Layer 10 of a small transformer language model trained on English Wikipedia (14 layers, counted from 0, width 128).
A neuron's activation on a vector x is GELU(weights . x), where the dot is the dot product.
The model reads these tokens: "k" " ext" "ended" " p" "ow" "ers" " to" " m" "ob" "il" "ize" " against the" " C" "C" "P"

The vector x that enters this layer's MLP at each token. A number n stands for (n - 500) times 0.013.
0 "k": 484 503 492 528 583 435 522 635 471 254 456 451 636 547 389 486 449 567 594 548 441 406 551 466 460 273 442 495 580 309 465 360 454 520 459 553 483 415 477 436 376 512 466 595 537 406 459 562 405 523 509 454 572 406 540 600 589 463 552 443 426 472 598 514 387 549 478 501 516 497 473 492 589 485 495 453 555 444 439 457 470 525 584 501 478 488 497 593 338 547 576 570 504 646 539 320 501 611 544 455 592 355 430 485 545 532 421 546 460 485 420 514 373 643 423 932 390 515 379 453 527 513 543 445 462 476 577 570
1 " ext": 564 486 536 650 611 487 472 501 537 488 503 468 613 496 407 502 538 466 635 508 552 352 588 495 661 430 464 335 513 226 439 349 424 424 390 540 605 439 530 248 455 515 419 573 438 517 544 303 576 395 466 415 552 525 630 523 637 477 451 598 465 538 586 439 332 537 434 366 499 471 491 536 521 389 291 537 652 552 426 526 372 474 540 572 325 514 547 618 236 592 418 561 457 684 618 349 497 573 582 446 526 465 419 481 592 456 359 468 618 302 485 568 374 650 457 633 408 508 430 504 457 576 527 448 463 375 565 354
2 "ended": 562 411 616 722 461 569 574 543 457 388 568 479 668 532 547 510 469 468 675 553 438 389 516 574 519 294 391 465 525 346 373 353 458 496 464 572 455 479 555 354 395 429 385 607 548 467 431 602 462 465 525 565 566 468 536 544 485 454 536 529 562 456 461 477 408 588 493 471 463 475 526 584 432 466 450 505 687 364 279 474 545 527 570 535 366 523 518 626 423 615 594 610 389 661 521 437 493 569 674 439 695 355 402 458 513 542 398 527 389 475 470 508 448 601 487 728 394 584 421 615 527 557 463 458 421 493 447 527
3 " p": 548 405 681 667 582 425 508 505 389 357 482 493 486 461 468 273 413 413 586 546 471 489 415 514 487 417 466 283 381 43 298 301 484 454 461 516 485 328 542 370 453 504 443 529 537 458 528 609 558 457 480 472 580 510 534 537 526 371 593 577 630 479 425 439 423 577 563 529 498 488 505 588 575 507 530 471 611 513 363 471 455 341 469 513 301 453 539 583 492 448 486 794 338 492 521 425 611 663 517 405 650 402 505 445 634 537 498 551 445 580 587 467 352 455 473 644 447 438 528 496 479 511 527 502 612 429 460 505
4 "ow": 455 515 580 532 538 390 528 464 416 380 504 499 541 581 441 433 389 643 592 629 482 406 363 591 473 329 407 455 325 545 335 436 517 472 390 636 245 429 640 387 406 566 561 548 535 466 649 591 570 343 497 445 489 532 576 603 587 405 430 528 669 572 572 455 468 657 290 417 640 484 576 564 518 578 415 373 585 427 339 438 414 542 501 535 384 533 642 572 362 681 509 395 549 592 404 388 522 536 519 563 607 355 481 520 621 652 324 476 487 491 510 596 316 576 431 575 451 541 538 455 421 567 483 437 501 529 360 517
5 "ers": 580 452 552 626 590 439 505 539 521 355 557 511 574 554 557 496 448 565 609 525 519 364 463 584 458 247 246 392 449 441 271 326 635 451 517 498 529 403 647 343 353 589 445 513 543 459 478 522 494 461 519 461 629 537 533 557 541 536 527 510 607 554 598 494 409 442 402 492 430 526 528 538 570 481 394 486 709 353 412 511 491 567 458 515 335 495 477 489 527 470 614 589 485 550 548 467 433 487 501 441 719 406 478 525 677 529 409 528 280 517 469 525 363 525 454 657 541 562 411 468 503 626 524 342 429 536 476 559
6 " to": 527 456 580 624 591 570 538 514 500 455 531 406 555 511 518 517 419 491 525 494 552 416 406 406 453 177 362 479 603 385 336 256 506 513 422 585 451 494 688 437 427 495 429 536 502 537 512 433 537 524 517 502 574 544 543 503 566 497 540 549 499 432 538 478 364 615 418 484 493 489 445 564 427 520 504 360 858 455 376 550 514 483 533 516 471 470 559 539 400 555 426 535 421 591 499 395 567 582 468 418 580 371 493 560 476 452 554 576 507 518 450 465 484 587 547 492 529 548 418 483 548 602 457 440 440 427 545 503
7 " m": 471 481 445 639 686 516 577 509 577 349 406 491 336 430 572 381 331 519 585 548 549 279 501 454 534 441 211 498 488 352 306 404 506 492 444 486 532 359 663 384 457 486 411 467 465 492 691 381 476 478 472 412 484 519 529 456 576 522 526 530 627 466 591 578 427 521 476 417 545 471 480 606 609 533 518 528 746 586 281 549 385 333 510 442 343 410 478 672 486 619 494 699 473 635 474 378 600 599 452 412 612 443 474 466 464 497 526 561 619 474 381 369 344 594 408 600 456 515 471 516 585 585 476 536 492 482 571 527
8 "ob": 559 541 694 563 544 611 514 483 493 455 473 566 441 515 442 410 326 429 625 668 636 377 488 441 403 321 464 433 352 464 446 362 496 466 526 483 384 530 714 602 421 569 530 574 501 494 509 634 429 446 479 388 505 474 604 647 391 538 595 687 644 464 513 497 394 647 346 432 505 395 602 639 513 485 496 572 533 557 288 421 349 566 588 416 341 406 567 607 429 739 548 580 439 665 496 426 676 428 518 545 498 364 506 508 630 608 557 529 570 500 418 604 383 594 324 585 541 445 563 509 482 707 516 472 465 474 525 428
9 "il": 517 377 458 585 648 570 495 587 562 385 585 550 741 468 487 444 344 512 570 687 528 491 552 540 401 350 344 430 441 356 538 477 585 498 482 657 452 302 669 364 480 411 488 580 551 386 559 516 502 527 620 417 582 453 488 512 546 487 485 580 560 503 457 573 354 567 463 503 631 523 561 534 517 601 535 581 619 472 351 483 414 469 464 588 463 530 473 474 401 598 643 581 399 564 564 423 557 623 422 482 594 357 441 614 576 583 482 595 296 522 462 683 375 646 568 662 595 633 539 542 520 510 481 368 397 483 607 346
10 "ize": 568 406 530 690 479 554 554 474 475 345 511 567 573 500 615 470 486 508 601 669 456 361 458 537 513 311 274 513 406 354 402 328 564 489 534 568 534 435 565 492 474 408 579 560 548 472 461 527 483 534 470 505 541 454 512 507 545 517 480 549 596 460 518 394 494 583 456 429 552 535 565 536 437 386 485 583 830 396 364 571 532 492 494 464 409 481 503 521 442 516 613 557 395 729 490 512 474 546 522 458 670 407 482 629 566 550 465 587 273 365 501 573 424 587 452 602 443 655 450 545 469 525 473 444 429 530 469 411
11 " against the": 553 440 544 636 525 507 491 515 486 305 581 454 547 443 497 429 436 533 570 554 505 432 455 483 572 259 340 465 543 354 479 404 496 495 442 568 469 440 665 440 434 469 455 498 498 448 447 481 530 552 471 441 497 518 481 589 515 551 473 526 446 497 519 539 503 622 494 545 603 503 484 547 477 606 445 491 964 493 335 552 436 504 552 555 452 529 549 527 483 544 484 471 456 483 493 376 504 606 578 504 509 473 439 637 530 475 544 524 434 463 461 457 437 571 574 474 419 493 399 408 509 578 532 446 493 495 558 535
12 " C": 541 524 709 648 656 495 548 438 309 331 464 454 527 482 483 317 453 527 487 583 519 368 410 435 403 443 487 523 374 41 480 504 672 425 432 593 551 477 520 291 393 441 474 422 408 486 438 364 414 462 565 567 462 514 511 683 508 491 364 553 410 357 567 600 541 528 471 547 579 544 488 509 676 492 499 467 597 472 437 537 337 507 535 472 465 534 529 528 445 623 440 638 554 634 460 514 448 489 534 407 663 390 552 567 568 457 512 536 494 496 449 512 333 540 535 611 447 284 392 360 437 646 593 421 545 450 590 405
13 "C": 480 571 627 598 566 418 637 426 560 468 518 422 568 555 478 478 444 507 521 576 445 458 449 472 481 351 498 379 316 355 426 508 574 535 556 516 444 385 831 488 307 571 345 466 393 431 512 483 379 439 529 362 398 549 601 578 428 473 302 595 354 414 583 579 519 397 403 582 536 547 624 552 602 567 580 502 635 352 436 462 403 594 413 424 358 451 531 689 470 736 495 555 566 571 422 567 509 643 529 473 537 291 592 589 501 440 471 620 369 494 470 562 347 558 546 636 493 423 492 457 460 708 683 422 424 532 506 542
14 "P": 525 495 639 575 536 443 618 493 530 316 515 415 586 428 413 423 394 498 549 634 474 503 554 494 344 280 503 373 356 354 364 496 550 493 538 566 401 433 835 524 316 617 323 518 442 455 455 509 431 453 520 356 533 507 585 561 485 473 485 631 424 543 544 502 545 401 524 549 576 542 606 555 619 534 507 538 663 376 361 386 393 520 498 373 371 479 502 625 397 685 469 641 550 554 438 581 560 678 517 444 505 339 530 641 557 491 479 598 315 468 451 559 414 515 466 646 488 495 500 481 457 657 582 497 395 583 485 487

Each question shows the input weights of one neuron of the MLP. A number n stands for (n - 500) times 0.0023.

n13: 391 414 400 482 489 491 357 445 523 481 685 534 411 675 530 526 389 491 579 222 351 694 386 572 482 296 611 583 629 474 486 537 417 529 448 645 672 558 458 367 453 346 520 618 633 571 492 400 318 540 366 538 447 626 597 449 584 395 503 497 561 538 550 531 557 511 491 624 514 555 512 536 597 419 563 409 457 427 489 583 429 568 555 608 379 685 558 431 592 373 486 355 657 495 528 543 590 544 489 494 429 509 523 367 618 538 603 582 578 517 585 374 397 576 460 529 467 343 355 596 440 426 588 760 372 412 500 503
On which token does it fire most? 0 "k"

n325: 540 596 520 576 467 495 531 502 507 564 547 551 531 596 509 532 659 379 275 517 584 483 428 447 343 469 422 531 596 489 535 462 628 441 498 530 652 554 437 505 498 565 672 411 485 512 374 518 490 596 330 458 522 502 537 514 566 628 428 578 526 440 425 320 493 538 553 548 597 585 621 451 398 590 534 653 488 690 541 517 442 525 498 590 585 608 349 500 535 406 579 424 437 565 550 489 607 706 530 445 428 602 427 562 505 412 598 478 603 428 462 493 520 540 457 595 578 505 485 521 620 373 500 593 561 517 545 423
On which token does it fire most? 10 "ize"

n371: 508 675 540 487 533 529 631 584 534 452 487 471 607 322 542 436 455 472 471 591 545 586 529 476 393 355 597 437 458 590 467 580 589 519 588 419 438 652 441 475 489 445 531 368 357 573 487 589 516 544 455 388 361 414 438 583 627 361 558 460 530 533 432 508 399 449 445 566 333 420 408 401 436 452 579 282 423 548 502 377 538 540 426 410 438 531 404 475 478 568 503 468 533 398 401 542 587 356 679 521 321 423 408 484 590 582 345 457 818 554 573 516 464 492 589 484 492 454 408 515 497 329 531 553 561 378 515 596
On which token does it fire most? 8 "ob"

n106: 465 571 485 390 558 513 452 489 357 397 574 497 578 372 522 650 676 596 455 647 572 492 427 450 546 324 611 546 531 604 442 415 426 380 497 620 448 487 518 408 612 535 477 511 471 432 589 541 436 490 495 599 596 543 484 555 569 551 377 352 371 415 406 377 730 408 497 590 405 484 571 386 463 526 576 448 511 436 475 633 593 428 447 636 505 492 508 533 457 332 563 420 456 345 513 591 492 510 443 466 557 537 479 495 341 434 752 508 453 562 492 476 599 534 545 272 462 552 397 492 503 584 659 599 497 321 548 518
On which two tokens does it fire most, strongest first? 6 " to", 11 " against the"

n81: 575 483 575 549 522 417 510 523 570 681 481 635 432 575 650 494 348 556 305 529 488 377 354 616 474 534 515 429 449 583 456 566 449 595 441 473 362 680 297 599 406 576 558 584 620 381 516 523 611 506 436 471 302 419 636 618 651 354 466 383 495 602 475 472 511 418 536 395 520 380 585 486 431 395 421 405 361 420 577 455 487 516 531 471 619 478 600 595 627 492 402 557 461 599 548 571 716 575 423 286 445 480 480 596 611 551 497 604 506 478 397 385 451 436 415 583 732 418 395 353 481 465 609 391 525 369 495 495
On which token does it fire most, and how strongly? 4 "ow", at about 2.9

n58: 456 506 508 521 545 453 430 451 338 503 567 658 491 412 694 568 567 432 453 544 506 374 603 612 579 454 399 436 400 338 648 511 566 365 497 402 651 550 433 579 415 428 401 441 628 616 447 577 671 543 544 412 600 382 562 451 461 397 618 520 636 533 511 411 429 587 466 491 448 491 572 450 495 488 583 489 546 541 589 400 404 432 582 415 817 466 433 445 614 555 549 246 509 370 374 543 488 358 402 466 548 410 503 491 419 637 444 479 557 531 506 685 785 426 434 587 566 491 515 407 456 718 534 567 475 420 662 514
On which token does it fire most? 8 "ob"

n293: 459 556 414 563 500 272 386 435 431 415 450 524 553 492 795 440 448 508 445 437 538 572 623 476 574 578 476 430 612 480 516 575 578 434 454 492 510 469 474 431 522 441 398 597 389 533 419 537 565 519 518 429 672 664 594 428 492 456 540 489 448 421 388 446 524 524 582 557 779 511 416 412 465 349 495 373 635 554 563 412 392 467 658 367 545 707 620 539 502 473 481 397 604 403 362 485 714 602 429 534 603 619 462 506 373 424 614 448 725 481 590 579 581 542 519 500 486 406 492 400 490 564 553 478 547 527 508 469
On which token does it fire most, and how strongly? 11 " against the", at about 2.8

n117: 453 414 431 566 414 467 505 416 460 417 661 403 403 486 339 613 423 564 530 371 412 441 648 427 699 519 421 586 430 545 610 508 508 431 459 458 596 484 484 544 527 544 426 458 637 487 356 547 385 368 608 294 541 448 597 624 398 536 562 552 396 606 584 292 447 384 607 606 530 716 489 664 477 383 581 602 541 473 566 403 554 449 388 533 585 521 623 440 505 497 594 541 412 580 465 485 486 415 520 649 413 470 383 458 560 372 490 589 483 639 377 434 552 284 459 492 520 589 453 662 451 438 446 508 374 551 411 477
On which token does it fire most? 14 "P"

n7: 500 544 568 611 524 461 553 603 426 524 380 578 431 452 540 585 421 437 582 503 605 445 406 506 472 545 444 430 422 549 543 557 545 477 207 441 443 567 563 545 562 340 631 483 565 652 357 676 376 387 365 424 392 489 634 533 608 605 622 500 535 689 600 511 456 484 514 430 607 452 567 610 437 508 653 539 567 387 581 469 532 505 559 387 530 527 455 505 523 419 414 345 468 505 525 531 640 474 379 549 347 497 394 546 335 638 487 389 407 464 547 594 485 453 514 323 633 753 437 544 598 595 489 523 495 624 492 762
On which three tokens does it fire most, strongest first? 8 "ob", 4 "ow", 10 "ize"

n214: 469 481 442 569 509 633 462 540 484 610 615 341 568 440 533 462 641 521 519 378 452 588 535 526 452 413 411 559 435 420 407 576 507 493 493 448 454 445 480 473 445 552 507 609 460 444 543 500 401 453 567 555 440 419 534 479 550 498 521 562 475 473 689 411 546 562 433 486 483 500 486 464 522 545 481 395 538 441 570 453 572 560 412 578 438 516 540 365 604 373 435 579 752 422 470 562 611 491 444 535 549 417 538 553 526 637 507 375 507 533 593 591 466 502 397 270 302 422 519 606 489 429 612 529 452 293 448 595
On which two tokens does it fire most, strongest first? 4 "ow", 5 "ers"

n340: 424 429 318 483 544 408 291 583 301 465 475 335 537 428 465 573 437 486 428 598 529 647 438 457 335 289 482 524 542 542 500 518 500 419 609 558 399 748 596 538 376 541 344 521 615 549 506 377 371 458 454 589 702 349 517 401 630 656 418 466 431 462 492 642 464 461 658 443 454 374 500 547 540 348 474 354 500 408 647 463 533 513 442 491 503 597 555 309 563 366 542 474 449 392 342 468 469 497 339 550 394 511 531 500 540 577 550 421 586 418 492 486 484 548 500 382 450 700 500 578 397 485 562 728 503 508 481 508
On which token does it fire most? 6 " to"

n369: 578 531 479 506 445 543 454 602 461 443 547 472 601 511 476 448 451 338 506 572 517 497 554 395 546 310 629 676 463 497 588 500 616 488 651 544 503 382 561 696 563 625 464 576 609 419 278 482 360 480 438 466 388 454 512 568 376 333 618 272 525 532 514 506 511 365 444 526 434 543 392 380 442 218 638 276 591 448 534 528 576 473 554 569 450 492 408 340 573 613 562 554 554 456 511 633 480 527 422 447 602 486 386 623 514 631 527 474 408 604 606 532 495 508 398 563 388 412 450 467 397 582 587 552 294 690 516 593
On which token does it fire most, and how strongly? 14 "P", at about 5.4

n195: 486 476 515 566 560 676 427 389 487 505 529 422 454 576 581 629 585 527 467 486 667 425 500 519 566 478 389 620 529 493 432 530 492 368 618 490 550 625 526 622 612 397 511 555 560 562 360 599 478 607 495 609 475 582 442 500 461 691 564 522 466 721 419 588 439 560 471 562 524 427 530 378 281 384 465 338 373 533 447 441 400 548 661 465 339 458 573 528 500 376 457 456 523 597 607 596 486 584 447 357 361 560 381 550 424 576 406 635 492 508 500 544 480 405 747 519 422 628 514 426 605 478 559 350 435 455 586 358
On which token does it fire most? 10 "ize"

n240: 575 473 312 566 445 486 356 527 476 639 587 371 355 555 408 577 437 649 388 656 481 500 607 532 571 435 464 460 597 682 466 497 640 324 467 492 629 594 514 474 478 366 342 553 505 461 521 517 323 529 503 653 514 451 406 572 568 640 468 446 443 425 552 479 463 311 476 457 394 511 454 412 247 402 581 508 549 361 533 446 423 423 361 405 529 398 456 461 512 419 572 361 511 560 513 604 516 462 640 505 472 467 565 355 405 516 497 472 466 505 428 311 470 500 554 527 427 478 342 534 518 344 537 497 364 356 440 523
On which token does it fire most? 5 "ers"

n124: 516 520 461 435 624 503 314 546 561 407 570 479 544 432 683 553 437 683 505 639 435 406 413 418 552 428 548 567 585 491 527 464 479 445 409 600 568 585 438 432 469 527 394 561 443 431 435 443 500 472 488 453 387 657 550 372 390 377 500 466 579 615 507 523 541 598 648 536 529 474 606 453 391 459 431 497 487 487 565 577 421 532 628 419 677 487 469 507 481 456 439 523 608 453 531 693 391 603 641 568 346 477 304 500 440 342 450 453 457 576 467 545 514 404 487 433 668 561 519 525 507 561 405 510 310 398 557 681
On which two tokens does it fire most, strongest first? 11 " against the", 6 " to"

n220: 478 508 512 481 515 583 459 556 343 510 547 423 606 398 555 543 527 534 476 589 470 411 540 460 522 465 507 613 526 498 477 421 656 432 462 454 589 505 587 274 586 612 513 541 318 492 569 505 505 461 460 766 602 554 516 492 487 492 423 377 513 540 485 621 461 477 377 566 537 463 553 482 530 564 680 529 460 578 547 595 644 370 559 406 508 575 508 383 566 338 366 454 620 429 385 574 561 462 422 458 303 455 447 527 604 460 328 424 766 518 534 460 629 435 378 519 393 360 437 484 589 700 689 497 549 524 456 449
On which token does it fire most? 12 " C"

n25: 548 438 498 429 520 531 542 461 492 569 409 497 376 450 498 548 495 503 524 397 402 469 539 295 442 388 459 567 637 643 558 488 500 423 549 570 478 508 394 559 605 517 586 420 437 465 503 543 497 492 377 553 576 727 468 487 689 532 606 563 655 530 427 624 515 477 482 321 372 526 609 540 568 490 570 462 544 594 532 286 552 441 676 547 373 548 408 316 374 451 570 550 383 486 556 490 375 441 505 564 650 578 362 634 477 542 580 508 543 487 454 576 512 536 430 448 446 446 737 500 592 624 446 410 585 375 392 440
On which token does it fire most? 8 "ob"

n39: 632 647 546 469 381 530 470 489 570 526 436 527 505 553 606 584 425 468 533 575 592 763 579 497 472 563 541 620 451 662 503 444 544 542 474 508 451 725 519 425 508 692 605 619 536 455 373 420 616 473 529 394 553 570 682 538 508 656 459 370 410 555 370 552 527 335 524 398 447 500 536 495 659 541 536 446 594 312 585 549 375 490 353 395 562 465 439 427 445 497 563 508 690 409 603 495 478 492 565 430 458 613 420 525 514 478 428 410 466 430 335 589 447 346 525 395 537 347 508 640 388 602 598 525 378 589 378 613
On which two tokens does it fire most, strongest first? 14 "P", 13 "C"

n257: 495 461 473 396 464 458 369 497 503 568 605 573 516 545 460 610 543 474 521 396 369 552 393 377 591 537 463 551 641 502 495 502 495 414 518 431 512 388 473 370 582 545 562 446 391 686 655 464 466 331 350 383 508 463 505 552 666 489 466 511 363 568 353 605 306 520 396 371 415 463 500 530 434 537 652 495 600 489 502 338 520 515 527 436 451 556 476 525 616 626 529 324 552 464 612 655 484 572 493 516 288 423 619 546 571 569 401 731 371 477 443 433 637 451 511 590 475 440 581 616 598 435 523 439 520 427 556 503
On which token does it fire most? 13 "C"

n198: 481 563 617 438 322 694 452 489 490 349 562 550 356 428 575 648 404 378 345 543 438 701 579 352 597 405 549 559 594 580 434 542 505 419 450 564 530 441 500 545 407 351 528 432 492 346 317 495 434 490 487 564 505 543 651 469 566 578 715 476 477 585 347 369 588 497 505 479 577 473 574 340 433 444 495 383 436 519 337 668 578 448 465 615 606 562 385 561 427 584 435 516 503 493 529 456 593 565 473 469 576 375 429 524 436 593 584 390 481 622 521 527 423 518 434 359 451 465 383 591 573 516 558 527 536 523 480 437
On which two tokens does it fire most, strongest first? 6 " to", 2 "ended"